Layer 9 of a small transformer language model trained on English Wikipedia (13 layers, counted from 0, width 96).
A neuron's activation on a vector x is GELU(weights . x + bias), where the dot is the dot product.

Input weights of the MLP neurons that the questions are about. A number n stands for (n - 500) times 0.0023.
n57 (bias -0.020): 564 463 490 417 183 513 441 525 430 644 585 280 561 422 607 628 546 516 595 663 378 577 461 444 414 513 453 557 581 585 481 510 458 477 421 485 500 447 648 546 532 580 582 538 389 585 671 420 590 428 423 621 252 540 478 303 500 637 605 354 411 322 364 672 433 619 447 515 697 572 445 670 413 465 428 491 400 540 659 540 266 377 614 411 473 454 424 567 440 437 598 485 401 629 591 653
n68 (bias -0.041): 622 425 397 407 380 617 565 654 272 389 460 629 492 436 593 398 440 380 526 527 508 437 535 695 485 335 345 314 432 523 338 401 488 504 672 308 539 801 280 550 591 625 543 562 543 535 489 492 638 380 624 416 555 319 738 437 512 657 734 770 620 536 325 393 733 301 611 742 385 576 511 599 201 473 462 522 453 298 465 459 535 496 466 360 580 515 511 481 443 154 539 564 595 570 270 630
n102 (bias -0.060): 385 530 454 541 583 507 401 538 507 517 564 365 483 500 569 517 536 557 400 531 769 721 475 745 544 601 387 483 537 449 316 353 155 350 616 565 631 415 322 343 577 392 263 304 497 432 524 393 577 435 460 490 584 577 500 592 538 480 550 323 630 504 585 595 402 504 425 409 459 496 434 648 451 432 548 462 567 503 469 431 394 653 742 714 429 304 680 507 684 651 363 366 493 596 642 554
n106 (bias -0.028): 482 618 615 447 289 474 420 549 544 591 425 360 534 482 619 509 450 560 497 485 386 532 413 603 410 441 434 347 562 649 437 609 351 392 497 739 561 500 574 635 532 531 318 468 624 552 475 660 535 532 528 559 177 416 390 414 561 483 545 654 478 683 382 479 609 536 491 486 640 417 511 483 549 546 446 581 347 472 526 521 529 505 339 410 635 383 441 561 618 509 540 592 542 486 611 483
n122 (bias -0.040): 708 437 411 463 324 481 365 538 431 481 350 726 673 656 497 377 639 433 568 366 628 636 456 609 519 554 447 496 541 625 628 391 465 472 244 619 202 553 670 681 512 448 306 413 511 632 489 367 322 402 419 634 682 463 522 635 515 511 696 397 585 469 827 419 222 393 500 457 489 488 654 683 388 481 605 504 500 515 538 612 637 457 247 530 283 419 478 300 592 542 322 626 396 367 664 624
n128 (bias -0.046): 599 447 643 606 526 470 491 412 509 479 428 436 397 475 575 571 404 384 391 393 446 391 465 467 542 500 530 509 500 551 660 609 457 348 608 457 460 488 736 581 460 440 492 458 707 600 718 645 580 415 592 420 624 580 417 360 491 398 509 580 529 366 531 309 475 277 470 477 434 412 482 288 526 703 440 554 593 623 451 353 615 523 631 521 523 494 635 474 490 278 348 556 434 448 485 749
n138 (bias -0.042): 434 579 636 285 378 513 439 209 533 510 527 572 475 606 604 477 478 487 540 526 481 646 349 449 506 362 413 416 675 519 568 464 424 257 534 571 601 674 523 622 724 433 545 633 666 280 529 620 540 645 623 586 414 367 567 425 347 570 535 412 406 610 540 428 480 452 574 503 568 417 400 503 386 474 340 539 447 434 507 779 386 706 678 478 655 390 525 584 367 546 506 528 525 325 534 500
n141 (bias -0.034): 549 407 737 468 575 433 748 595 470 281 309 269 783 621 568 720 532 215 372 671 160 455 559 577 608 433 555 614 439 562 467 398 552 580 369 521 418 511 632 524 481 583 527 555 611 610 587 536 493 617 364 449 541 489 540 518 318 482 410 396 632 560 383 418 650 631 555 294 306 553 443 453 405 691 471 277 316 543 522 415 585 552 511 680 528 457 407 606 500 308 511 296 637 603 599 449
n145 (bias -0.026): 585 585 360 436 533 350 457 540 503 587 552 516 358 589 446 393 641 384 459 569 639 529 497 472 342 528 653 494 332 646 485 478 304 318 638 500 560 478 571 417 503 479 549 593 665 612 417 728 427 435 394 390 627 549 567 545 403 485 509 513 515 574 487 192 478 487 389 482 621 487 518 396 696 397 451 552 799 482 585 457 721 470 387 473 430 503 340 380 507 469 516 509 472 696 494 429
n216 (bias -0.017): 533 427 363 521 503 388 571 343 600 360 272 470 471 476 443 742 541 585 722 643 594 577 441 390 545 600 353 411 770 656 432 332 447 592 579 684 292 634 458 524 457 558 531 464 451 663 535 436 300 431 452 503 480 545 759 406 460 451 344 573 605 571 453 318 487 586 600 360 572 338 585 432 584 592 432 457 379 620 507 466 457 522 561 532 374 592 395 519 651 352 536 637 362 451 506 510
n218 (bias -0.049): 372 497 340 493 541 491 470 389 534 378 615 433 561 441 608 527 460 481 633 521 497 485 667 580 482 503 332 602 438 575 363 340 543 365 398 569 548 626 473 536 427 751 497 383 322 437 403 292 595 428 620 665 745 435 435 434 679 515 354 649 523 552 537 533 577 478 417 526 297 289 706 559 509 491 482 618 454 512 542 617 506 606 435 512 525 547 558 361 626 621 503 532 465 476 532 482
n254 (bias -0.042): 442 639 592 113 516 570 682 549 446 459 483 814 579 483 474 508 488 568 681 562 431 320 350 536 572 409 496 430 556 728 248 475 533 343 622 512 352 431 455 328 558 512 409 635 516 382 239 520 458 675 874 504 529 552 456 421 512 670 743 504 548 466 366 390 429 543 674 732 463 416 591 552 387 345 262 634 429 330 521 358 529 636 424 321 542 567 690 249 616 426 553 599 368 684 237 742
n256 (bias -0.036): 500 427 389 674 411 459 679 439 586 402 475 359 474 594 387 648 523 743 445 445 466 699 430 527 447 445 605 561 637 483 480 354 725 418 474 532 623 412 500 525 524 480 478 714 640 632 714 304 542 544 556 437 590 527 513 310 696 554 546 301 292 315 521 324 562 454 449 332 446 753 651 413 448 449 530 595 507 694 596 726 483 325 433 473 398 493 622 471 471 466 353 460 543 306 438 460
n262 (bias -0.029): 457 451 504 234 601 430 592 419 445 512 588 316 504 369 596 739 500 260 285 328 212 555 427 420 439 602 585 670 310 346 585 623 531 274 466 389 613 515 388 401 657 557 277 492 434 230 667 345 587 701 594 720 634 568 436 511 340 638 417 719 477 564 484 471 693 670 404 309 619 356 489 523 589 373 374 778 484 631 527 378 519 614 477 417 449 594 650 582 728 554 647 526 568 465 504 538
n282 (bias -0.053): 822 610 541 556 637 686 543 558 478 662 545 445 511 724 543 526 451 436 466 570 500 474 493 338 411 766 373 464 589 471 352 440 570 265 718 545 518 605 402 437 411 479 669 489 453 308 421 592 526 660 762 439 444 255 486 409 562 320 351 595 602 537 425 365 381 744 583 569 439 350 426 507 365 427 388 289 459 665 617 485 493 521 471 582 561 486 518 500 538 230 402 443 264 678 388 636
n296 (bias -0.032): 364 507 479 571 557 462 555 641 472 756 311 538 533 638 364 713 583 407 780 629 418 563 380 763 571 332 586 379 327 387 459 370 468 486 676 480 413 541 390 576 472 311 580 624 317 486 480 345 384 483 500 527 595 389 433 626 562 650 382 333 567 511 567 519 672 403 422 493 575 468 493 608 595 665 473 362 430 413 680 428 466 661 405 362 474 436 550 407 714 379 472 373 314 538 632 517
n329 (bias -0.042): 547 305 416 430 528 468 479 579 616 319 340 467 597 390 628 623 707 470 480 395 650 236 378 525 416 402 400 640 426 454 685 496 624 377 400 514 439 639 322 523 511 247 503 658 611 597 637 500 569 600 406 686 540 336 752 531 561 628 476 381 493 688 596 407 493 489 14 497 525 393 510 542 469 496 493 520 478 413 597 696 446 500 686 472 426 590 493 517 444 507 418 664 465 393 376 656
n336 (bias -0.040): 534 354 364 536 445 594 477 513 537 447 610 487 519 408 390 581 596 624 541 450 437 466 438 559 422 486 460 510 395 407 424 459 601 562 397 440 490 265 444 674 466 797 503 513 470 497 258 584 575 420 361 493 290 338 588 439 584 539 490 477 710 620 278 531 419 448 431 267 586 462 555 451 437 629 474 658 500 645 584 493 433 585 357 503 575 658 423 839 399 680 443 500 392 606 644 661
n368 (bias -0.031): 645 600 289 430 490 521 433 408 558 362 441 619 368 500 415 532 589 482 433 345 461 365 567 556 476 507 500 589 538 610 284 595 630 311 407 548 403 582 599 595 558 629 407 507 290 791 454 406 398 287 625 594 689 549 392 411 600 556 632 683 573 511 533 559 293 530 546 659 228 581 428 308 602 415 384 666 456 624 565 410 382 334 591 166 574 694 448 514 448 546 525 535 329 500 534 623
n370 (bias -0.020): 609 457 576 717 474 607 612 479 587 527 266 524 439 622 473 503 557 488 321 446 683 573 447 562 538 434 473 545 491 420 341 530 449 395 403 576 551 462 624 465 560 483 403 417 625 497 345 607 497 669 529 395 200 596 488 594 416 559 347 542 491 454 470 404 409 292 538 506 518 583 589 430 477 518 562 575 348 474 602 303 452 483 535 552 751 497 359 392 547 452 375 546 497 384 671 497
n414 (bias -0.024): 529 295 555 647 676 740 778 541 302 481 503 570 421 506 529 462 446 455 527 554 431 613 480 447 798 542 352 607 534 528 478 445 423 752 549 335 547 422 553 388 487 586 556 550 443 556 537 457 410 550 454 500 372 408 503 503 567 491 460 246 454 532 490 637 667 421 379 256 403 506 545 398 482 447 525 588 593 482 288 460 355 518 589 500 538 579 463 446 447 456 440 561 355 679 603 540
n436 (bias -0.038): 254 561 361 615 407 480 543 421 554 553 479 473 635 245 363 540 554 551 681 567 487 547 595 651 542 325 470 473 493 322 454 361 426 641 436 772 507 549 362 445 561 565 423 695 457 536 497 613 507 625 465 516 503 400 740 350 393 500 374 457 577 500 296 518 406 583 582 459 398 497 449 428 503 543 474 503 466 526 627 462 437 692 633 474 472 388 365 204 702 550 437 681 624 318 557 510
n437 (bias -0.033): 457 561 658 586 395 606 500 588 690 621 510 364 561 510 446 520 294 626 388 403 503 594 127 627 471 370 339 460 529 395 350 480 333 291 427 663 391 493 536 624 557 419 531 474 520 503 542 529 483 503 301 516 319 433 461 639 517 594 500 530 433 541 493 244 564 596 497 643 500 537 494 290 450 533 539 709 487 427 464 728 684 484 606 677 552 459 532 547 490 437 480 554 471 513 386 549
n454 (bias -0.035): 379 523 455 446 618 635 465 561 394 581 470 529 395 557 671 379 486 413 637 444 575 530 503 676 506 574 398 413 614 320 567 282 577 591 374 564 497 445 425 468 497 517 454 535 465 529 457 474 625 663 577 511 551 270 594 598 550 442 344 521 545 712 488 481 503 408 546 298 338 311 604 526 433 596 543 606 488 520 347 509 585 511 426 437 574 466 579 327 693 553 497 548 506 616 522 353

Each question shows a token from some text and the vector x that enters the MLP there. A number n stands for (n - 500) times 0.0085.

" |": 444 670 467 593 441 524 552 392 414 463 536 504 563 441 270 503 379 421 661 455 645 530 690 412 503 540 558 235 585 587 588 620 764 407 422 421 437 579 554 448 339 559 568 360 622 517 435 658 380 504 554 227 271 569 649 645 451 426 553 522 567 532 359 651 549 470 336 317 404 554 302 622 648 461 508 640 398 476 419 454 649 532 500 556 393 633 720 483 384 476 587 551 524 526 502 175
Which neuron fires most, and how strongly? n216, at about 0.95

"ed": 280 611 390 474 395 455 471 492 362 559 695 515 593 475 395 533 436 550 715 498 521 393 566 486 382 453 465 242 709 625 575 712 732 368 445 491 460 653 469 471 250 394 428 522 489 448 362 533 398 384 630 367 402 645 497 492 546 526 678 479 534 553 451 725 529 524 497 603 519 599 238 575 517 541 542 555 134 664 475 618 560 537 550 562 452 608 683 411 298 395 512 559 620 435 479 322
Which neuron lights up most? n254

"ac": 369 577 351 420 386 353 394 307 452 602 553 564 687 501 467 568 381 414 683 492 367 445 555 282 413 522 573 312 576 615 521 690 727 429 500 389 511 470 566 561 259 591 571 467 530 436 448 497 483 601 627 295 496 569 480 703 525 602 543 332 525 631 542 670 624 499 471 559 462 463 380 547 565 702 393 485 316 520 446 465 604 447 543 708 388 672 819 335 483 416 388 497 563 484 504 243
Which neuron lights up most? n254

" P": 396 680 492 617 365 410 445 488 421 699 693 449 559 528 490 434 436 369 703 538 625 316 531 381 316 594 593 366 568 510 571 743 657 560 350 459 549 639 448 462 284 349 447 273 576 467 552 586 453 522 547 227 346 575 550 476 445 573 493 540 334 675 452 679 502 524 419 465 551 497 389 641 682 396 491 713 336 556 493 510 551 412 533 643 285 696 700 410 542 441 484 403 444 516 469 383
Which two neurons fire most, strongest first? n106, n57

" 2": 381 566 368 688 395 526 357 440 468 523 556 443 478 559 369 601 450 510 632 371 594 410 535 427 350 548 514 289 510 638 537 631 515 426 445 322 610 693 514 602 212 508 592 263 638 521 484 623 362 478 549 373 555 587 474 617 429 474 490 513 484 600 456 789 544 364 286 472 534 574 210 612 534 562 656 546 440 377 479 399 718 542 586 711 291 586 763 479 333 399 499 491 453 573 573 410
Which neuron lights up most? n128

".": 429 702 311 521 338 401 400 435 409 551 600 452 428 507 244 428 342 516 631 476 579 416 665 385 432 529 375 403 616 620 568 702 741 545 369 387 540 662 585 491 243 422 427 276 569 432 406 591 433 679 499 258 354 488 553 596 477 522 576 460 525 589 490 670 529 632 523 419 458 505 267 696 692 467 629 687 401 610 428 536 518 462 557 617 375 607 706 515 479 490 539 567 483 425 422 414
Which two neurons fire most, strongest first? n106, n216

" 0": 431 536 391 651 442 452 502 431 468 593 618 551 445 446 386 518 334 447 618 485 709 452 572 465 543 612 582 416 558 716 539 680 681 394 477 207 675 506 562 542 174 562 526 275 543 451 455 591 258 496 449 216 534 704 505 550 427 473 545 581 452 546 423 811 577 350 316 482 491 506 505 663 482 487 547 598 321 413 380 448 651 554 671 619 378 653 568 518 356 405 524 549 491 482 452 291
Which neuron fires most, and how strongly? n414, at about 0.96

" April": 407 517 363 554 432 408 387 604 359 666 546 478 542 678 397 515 446 358 737 417 621 464 608 399 384 411 508 349 461 569 516 692 787 448 480 365 556 672 514 599 229 381 550 320 664 413 464 584 533 493 502 224 474 559 566 594 496 449 447 516 437 626 403 628 470 368 408 353 602 459 223 803 551 519 543 549 335 517 502 514 620 527 593 511 507 546 731 501 434 443 473 555 655 515 465 362
Which three neurons fire most, strongest first? n296, n68, n454

" Q": 457 617 481 711 369 448 431 378 393 698 586 346 584 632 344 514 451 449 792 456 547 386 572 546 478 409 626 334 542 571 467 651 668 497 459 424 572 637 393 598 190 466 537 396 557 493 441 607 383 414 503 195 488 612 520 469 456 452 427 491 439 587 444 725 562 395 424 398 475 485 344 728 633 554 441 769 377 468 490 443 574 605 477 688 379 633 685 399 447 488 405 525 529 454 414 407
Which three neurons fire most, strongest first? n296, n436, n218

"ear": 441 525 693 531 464 356 316 655 546 450 437 608 542 525 302 426 477 410 505 338 536 470 590 433 446 644 575 420 557 677 490 521 571 420 586 274 623 466 598 644 266 359 551 416 605 489 409 412 479 485 345 282 354 517 598 673 454 501 490 480 488 706 486 639 513 441 405 408 532 536 239 718 573 553 485 653 423 458 443 581 564 454 683 403 299 716 720 509 379 405 430 449 787 469 653 450
Which two neurons fire most, strongest first? n329, n145

"-": 356 584 378 659 390 343 529 457 388 558 595 399 577 546 388 360 410 467 716 533 576 461 581 486 440 384 576 299 486 478 513 608 769 475 423 421 594 551 594 560 187 489 408 398 613 319 407 631 447 544 507 299 436 569 685 613 309 510 504 485 514 690 441 764 545 597 417 419 486 578 311 644 569 530 556 662 286 481 514 442 603 533 570 584 253 634 651 446 511 431 492 639 546 467 454 382
Which two neurons fire most, strongest first? n436, n454

"am": 435 650 434 572 379 293 454 376 538 632 477 455 584 614 375 725 389 359 577 497 554 564 627 355 419 492 632 335 523 478 460 691 599 531 479 254 528 576 522 388 305 443 596 357 514 503 427 605 452 466 429 182 428 591 581 561 565 519 499 435 494 535 594 659 541 467 558 390 396 679 269 646 547 488 354 658 371 419 435 581 568 533 751 502 322 574 765 447 498 451 676 500 668 481 517 279
Which two neurons fire most, strongest first? n296, n141

"\n": 373 579 439 670 402 475 372 488 439 555 586 392 479 599 310 503 452 493 637 561 583 468 670 435 478 482 518 342 565 569 622 733 586 546 471 431 442 573 564 453 206 432 410 245 630 381 425 489 493 581 536 247 310 576 585 536 311 430 570 496 593 664 477 850 498 527 518 435 510 627 308 645 563 505 550 627 271 568 450 542 524 647 594 514 286 730 650 427 390 439 392 526 556 470 422 397
Which neuron lights up most? n436

"ill": 390 658 303 640 484 431 439 492 467 638 472 556 516 645 309 489 446 481 745 541 481 434 552 499 388 546 642 360 459 501 586 622 560 594 457 388 495 615 415 462 247 332 545 118 628 485 536 655 404 426 549 342 478 684 590 638 470 473 522 460 469 507 464 671 589 481 525 459 464 394 124 666 613 506 472 519 468 270 481 513 755 485 622 565 309 561 642 609 445 447 491 520 664 513 395 384
Which neuron lights up most? n296

"rom": 429 530 412 448 407 430 443 472 461 550 621 600 513 703 318 630 418 546 698 396 616 483 560 268 453 620 608 356 500 606 710 718 686 492 310 367 464 651 602 522 353 353 601 275 629 472 459 445 443 399 558 340 394 614 536 551 474 499 461 434 478 610 498 665 567 493 380 318 441 522 252 607 594 384 539 500 357 528 602 597 584 470 701 624 335 707 570 510 379 356 450 524 673 430 442 339
Which neuron fires most, and how strongly? n329, at about 1.3

" K": 471 655 442 640 472 417 463 430 585 668 637 456 561 693 405 543 421 421 596 441 664 389 557 491 453 522 456 395 510 474 535 659 656 532 439 414 477 635 491 387 196 441 529 259 601 537 426 505 362 472 514 214 402 548 562 391 536 530 441 456 390 548 441 651 485 480 372 317 510 543 236 738 584 494 495 830 278 458 380 581 554 600 672 528 386 633 756 460 515 552 528 514 637 464 449 382
Which neuron fires most, and how strongly? n102, at about 0.78

"–": 423 584 453 547 442 526 553 476 369 456 588 462 495 487 270 465 461 335 610 502 649 442 535 392 479 512 584 342 540 561 562 610 727 471 412 409 544 567 607 431 159 554 625 303 569 514 510 578 381 518 465 301 319 600 564 662 383 496 557 612 520 561 452 670 650 422 290 275 340 645 355 735 578 515 504 616 276 563 475 416 661 436 477 603 403 689 621 542 388 490 467 603 591 566 631 304
Which neuron lights up most? n141

" T": 581 596 519 664 496 431 416 494 446 488 579 505 478 604 402 538 348 554 470 513 595 311 519 440 421 573 607 287 510 683 573 713 712 385 488 352 708 594 582 522 238 513 528 349 613 374 437 459 389 436 593 243 417 574 543 443 304 394 520 653 477 610 374 755 577 399 339 440 542 503 460 556 570 576 397 796 363 440 313 511 655 399 585 605 450 632 694 477 298 476 521 548 518 473 509 394
Which neuron fires most, and how strongly? n128, at about 3.3

"u": 423 665 458 564 465 356 504 434 441 577 685 451 479 475 270 555 347 440 476 636 591 483 597 303 547 584 636 372 676 615 531 659 552 343 507 333 554 663 583 330 375 455 526 499 504 518 454 513 549 401 513 264 345 497 607 707 457 497 535 529 515 616 608 779 661 475 438 462 340 575 384 556 487 417 393 607 261 450 428 573 360 449 594 496 420 799 606 333 494 533 489 524 708 493 505 219
Which three neurons fire most, strongest first? n414, n138, n368

"hed": 536 672 530 663 427 495 436 535 291 642 607 522 493 422 370 561 417 344 589 629 604 435 549 380 467 475 604 354 724 588 397 729 673 360 420 336 619 694 515 456 347 345 505 500 561 495 371 425 408 407 531 272 345 650 544 561 525 483 652 508 560 629 479 744 581 426 499 472 356 592 336 585 591 456 408 600 241 484 450 636 395 448 604 505 420 734 555 336 368 475 509 581 585 540 493 286
Which three neurons fire most, strongest first? n368, n68, n57

"ow": 500 624 454 631 374 399 390 517 488 543 673 528 593 714 215 395 516 372 592 454 400 432 605 438 542 570 567 349 471 555 480 487 532 450 321 274 525 601 684 518 314 246 501 328 476 470 342 430 376 508 403 204 545 652 589 631 561 486 585 453 627 562 587 602 635 558 447 482 560 540 225 640 647 440 484 707 346 383 535 513 662 448 661 454 420 620 548 582 675 399 484 571 457 551 448 484
Which neuron lights up most? n296

" not": 364 537 340 596 579 502 264 499 378 514 549 396 625 682 291 604 394 594 595 406 568 387 692 522 466 585 447 316 461 624 600 746 593 539 443 460 586 606 481 614 131 466 641 413 469 354 357 607 488 469 545 280 441 678 427 567 483 573 562 382 519 515 425 672 598 406 552 567 422 470 236 630 532 569 488 533 410 448 607 511 564 508 540 475 286 694 634 437 568 422 322 433 672 525 546 421
Which neuron fires most, and how strongly? n296, at about 2.3

"ab": 543 566 399 680 495 285 504 465 511 589 575 584 513 561 319 612 351 375 513 379 596 423 544 409 455 473 670 397 630 562 587 687 704 481 400 368 600 478 526 400 326 380 666 406 546 438 564 634 369 505 455 161 397 597 550 581 561 441 505 486 530 566 467 686 606 499 603 383 353 586 306 626 531 366 435 714 286 440 493 572 501 458 552 455 222 746 590 320 433 591 524 582 657 555 500 379
Which neuron lights up most? n256

"ly": 447 488 404 443 441 527 467 462 375 435 636 475 607 542 368 618 324 440 596 376 586 484 677 527 403 671 433 469 441 376 624 665 763 422 351 369 648 526 511 583 310 424 563 324 544 614 457 629 361 448 528 340 419 448 594 532 549 535 532 379 508 425 384 651 642 504 339 483 547 388 135 625 589 572 567 580 172 483 524 474 634 573 638 579 389 537 777 579 442 425 495 400 770 619 493 462
Which neuron fires most, and how strongly? n141, at about 1.8

"N": 403 769 484 548 430 363 429 446 578 550 591 467 526 607 326 394 507 535 727 658 530 574 507 453 410 548 469 263 672 543 667 833 566 468 481 376 439 700 404 444 238 302 484 306 644 393 582 514 398 478 434 241 533 682 616 551 547 469 390 560 503 616 472 732 465 406 517 467 454 485 352 686 568 412 516 637 403 442 619 470 682 339 573 526 333 504 587 508 433 461 418 509 451 487 418 398
Which neuron lights up most? n216

" was": 402 639 349 633 406 539 372 533 453 533 692 464 643 608 429 427 460 497 601 482 530 333 660 435 398 523 463 309 500 620 596 640 668 451 361 491 545 559 327 483 168 269 501 276 464 552 392 649 511 475 653 163 398 682 533 558 494 495 595 483 551 565 494 683 511 463 433 512 491 578 370 612 694 541 607 618 367 612 476 630 523 489 597 389 316 718 604 489 498 388 438 473 558 512 410 323
Which neuron lights up most? n368

"|": 371 683 454 583 423 437 398 544 513 587 610 412 541 498 378 456 467 428 619 488 629 331 561 413 470 556 489 254 583 440 494 564 672 451 536 340 490 587 497 606 327 452 495 320 671 469 412 515 457 461 522 183 385 525 690 674 327 432 488 440 545 636 355 623 531 575 486 501 486 673 361 720 532 591 603 699 375 478 444 497 541 661 674 517 320 609 703 243 410 395 540 553 640 476 402 406
Which neuron lights up most? n68

"n": 359 642 420 556 486 538 460 526 565 492 513 388 588 574 177 544 459 338 553 325 548 509 555 454 351 718 579 407 626 477 586 659 674 541 433 356 596 544 543 450 416 334 524 232 786 576 463 477 356 589 596 173 318 596 565 635 622 625 450 449 457 522 412 671 584 389 502 498 486 611 164 534 557 485 505 626 332 471 452 555 646 370 548 523 373 570 691 481 538 444 484 458 588 607 428 441
Which neuron fires most, and how strongly? n256, at about 1.7

" H": 387 606 389 590 474 527 586 472 414 620 640 561 503 668 438 439 447 318 533 483 657 470 594 453 371 624 487 423 570 540 530 710 593 634 451 306 509 679 553 432 205 375 440 161 502 539 415 530 363 551 535 92 425 652 518 443 360 556 494 541 362 549 432 638 537 532 464 400 495 557 313 549 665 514 565 737 328 436 478 597 655 546 572 635 416 608 747 540 415 410 492 492 546 502 424 390
Which three neurons fire most, strongest first? n145, n370, n414

"ra": 444 476 496 665 531 384 531 451 478 574 545 489 510 720 293 478 384 522 504 445 599 470 476 472 501 540 617 353 582 477 665 592 670 529 383 214 565 585 616 398 290 488 650 254 552 546 550 605 227 558 469 294 394 563 669 752 461 516 468 519 470 562 446 644 529 452 391 377 365 637 325 558 569 419 424 688 343 374 524 497 547 428 594 521 263 751 600 429 378 533 498 503 727 523 499 399
Which neuron lights up most? n414

"ar": 541 554 431 594 416 334 515 540 551 587 589 421 487 714 306 473 481 452 511 467 442 391 635 273 489 543 574 416 558 567 591 541 638 559 329 398 607 650 572 530 443 360 445 299 590 469 568 518 380 519 474 208 473 658 466 605 555 708 505 474 562 481 529 641 538 532 339 475 573 610 197 713 566 380 416 682 345 294 422 499 683 506 689 513 319 701 516 550 550 374 381 577 536 457 415 268
Which neuron fires most, and how strongly? n145, at about 0.58

"5": 416 656 567 597 362 488 539 486 551 523 639 567 523 473 215 464 432 384 503 548 694 600 539 399 507 517 573 439 608 490 570 724 588 432 448 257 570 455 670 389 282 452 597 307 482 483 523 630 357 517 462 262 314 581 480 652 514 489 445 552 438 310 439 842 566 354 425 494 414 596 365 718 523 358 566 584 305 472 385 448 573 491 695 494 468 686 649 514 502 428 483 699 661 426 442 366
Which neuron fires most, and how strongly? n370, at about 2.9

" C": 427 606 351 626 448 502 452 450 541 685 576 468 575 541 473 494 376 467 587 565 540 404 559 457 356 598 448 374 592 441 562 737 509 534 391 352 544 493 579 506 225 451 437 163 519 509 464 517 325 483 475 147 424 721 581 475 432 488 514 510 352 633 387 559 613 419 599 412 551 561 389 663 575 541 618 660 275 531 427 495 670 597 706 657 413 708 772 511 415 323 345 531 560 449 520 446
Which neuron lights up most? n128

";": 392 630 408 635 306 498 440 410 476 540 543 406 551 485 235 321 490 478 565 514 553 476 729 457 514 574 511 288 566 644 510 800 640 498 424 389 463 736 568 499 328 484 449 260 633 541 384 634 426 591 517 211 362 597 524 579 466 392 573 409 570 541 473 675 664 520 453 440 381 619 256 669 569 490 554 597 325 518 453 604 486 468 588 541 399 681 673 463 379 450 544 627 414 483 407 386
Which two neurons fire most, strongest first? n106, n368

"k": 465 693 493 541 358 387 517 498 512 603 756 491 622 501 287 549 388 429 680 475 621 348 586 356 330 482 604 395 604 594 683 695 603 609 458 331 601 577 520 343 282 362 438 300 551 480 612 545 422 501 605 328 400 719 581 485 598 435 582 447 318 496 521 846 505 534 342 540 602 480 286 647 446 444 312 575 393 535 461 500 519 418 617 565 340 570 647 442 489 431 571 523 495 516 438 318
Which neuron lights up most? n57

"ore": 345 578 314 524 293 523 264 413 390 607 548 445 552 519 320 465 419 500 640 464 530 569 704 348 491 770 541 362 536 610 601 620 756 463 397 503 601 577 497 613 312 463 564 397 603 511 349 537 355 596 568 190 415 572 457 645 541 583 531 393 527 533 455 717 577 375 495 437 520 477 227 628 427 566 436 558 236 495 535 600 417 460 650 561 437 603 613 601 489 423 514 527 663 534 454 397
Which two neurons fire most, strongest first? n57, n138

" At": 495 473 301 552 425 429 294 394 434 640 558 502 624 627 298 440 439 425 680 562 486 443 612 372 518 501 537 382 617 465 461 667 698 429 380 494 580 632 495 599 253 361 500 292 596 476 356 515 335 510 503 117 445 594 727 482 578 485 567 451 623 587 514 656 527 414 334 397 565 519 529 559 528 530 523 724 315 448 455 569 501 558 656 520 435 812 516 571 472 418 501 516 623 509 488 365
Which neuron lights up most? n336

" 201": 421 577 465 510 463 384 328 487 359 575 615 555 475 648 222 446 513 405 660 517 595 459 519 558 404 507 547 306 448 516 476 676 665 471 481 327 609 562 595 617 134 517 538 378 701 493 488 460 468 509 434 152 550 499 524 664 460 442 477 501 487 553 383 789 522 437 348 406 591 518 325 675 613 522 518 694 189 494 493 547 579 578 504 483 544 619 729 463 558 401 514 557 533 514 559 321
Which two neurons fire most, strongest first? n296, n454

" as": 450 575 332 641 395 430 447 350 563 534 589 425 609 604 245 302 477 564 646 354 527 358 703 382 379 588 463 432 451 613 611 717 675 529 369 494 431 686 552 498 209 433 424 329 556 495 385 528 416 597 604 364 410 703 606 463 424 463 500 473 536 584 399 811 508 399 512 509 432 714 337 574 651 519 542 614 378 589 519 489 379 375 595 503 330 674 677 437 468 431 501 591 533 569 463 439
Which neuron lights up most? n368

" of": 394 589 382 643 480 429 341 368 348 620 613 568 657 599 468 428 441 422 739 490 495 442 646 505 402 581 487 345 595 455 693 737 643 466 430 455 342 552 407 423 288 455 389 393 679 500 371 645 283 410 618 211 416 651 561 529 563 438 522 413 618 563 383 650 625 589 441 483 389 488 291 551 669 527 576 612 313 553 421 637 569 553 529 477 271 575 645 495 549 530 421 505 618 440 533 385
Which three neurons fire most, strongest first? n436, n454, n122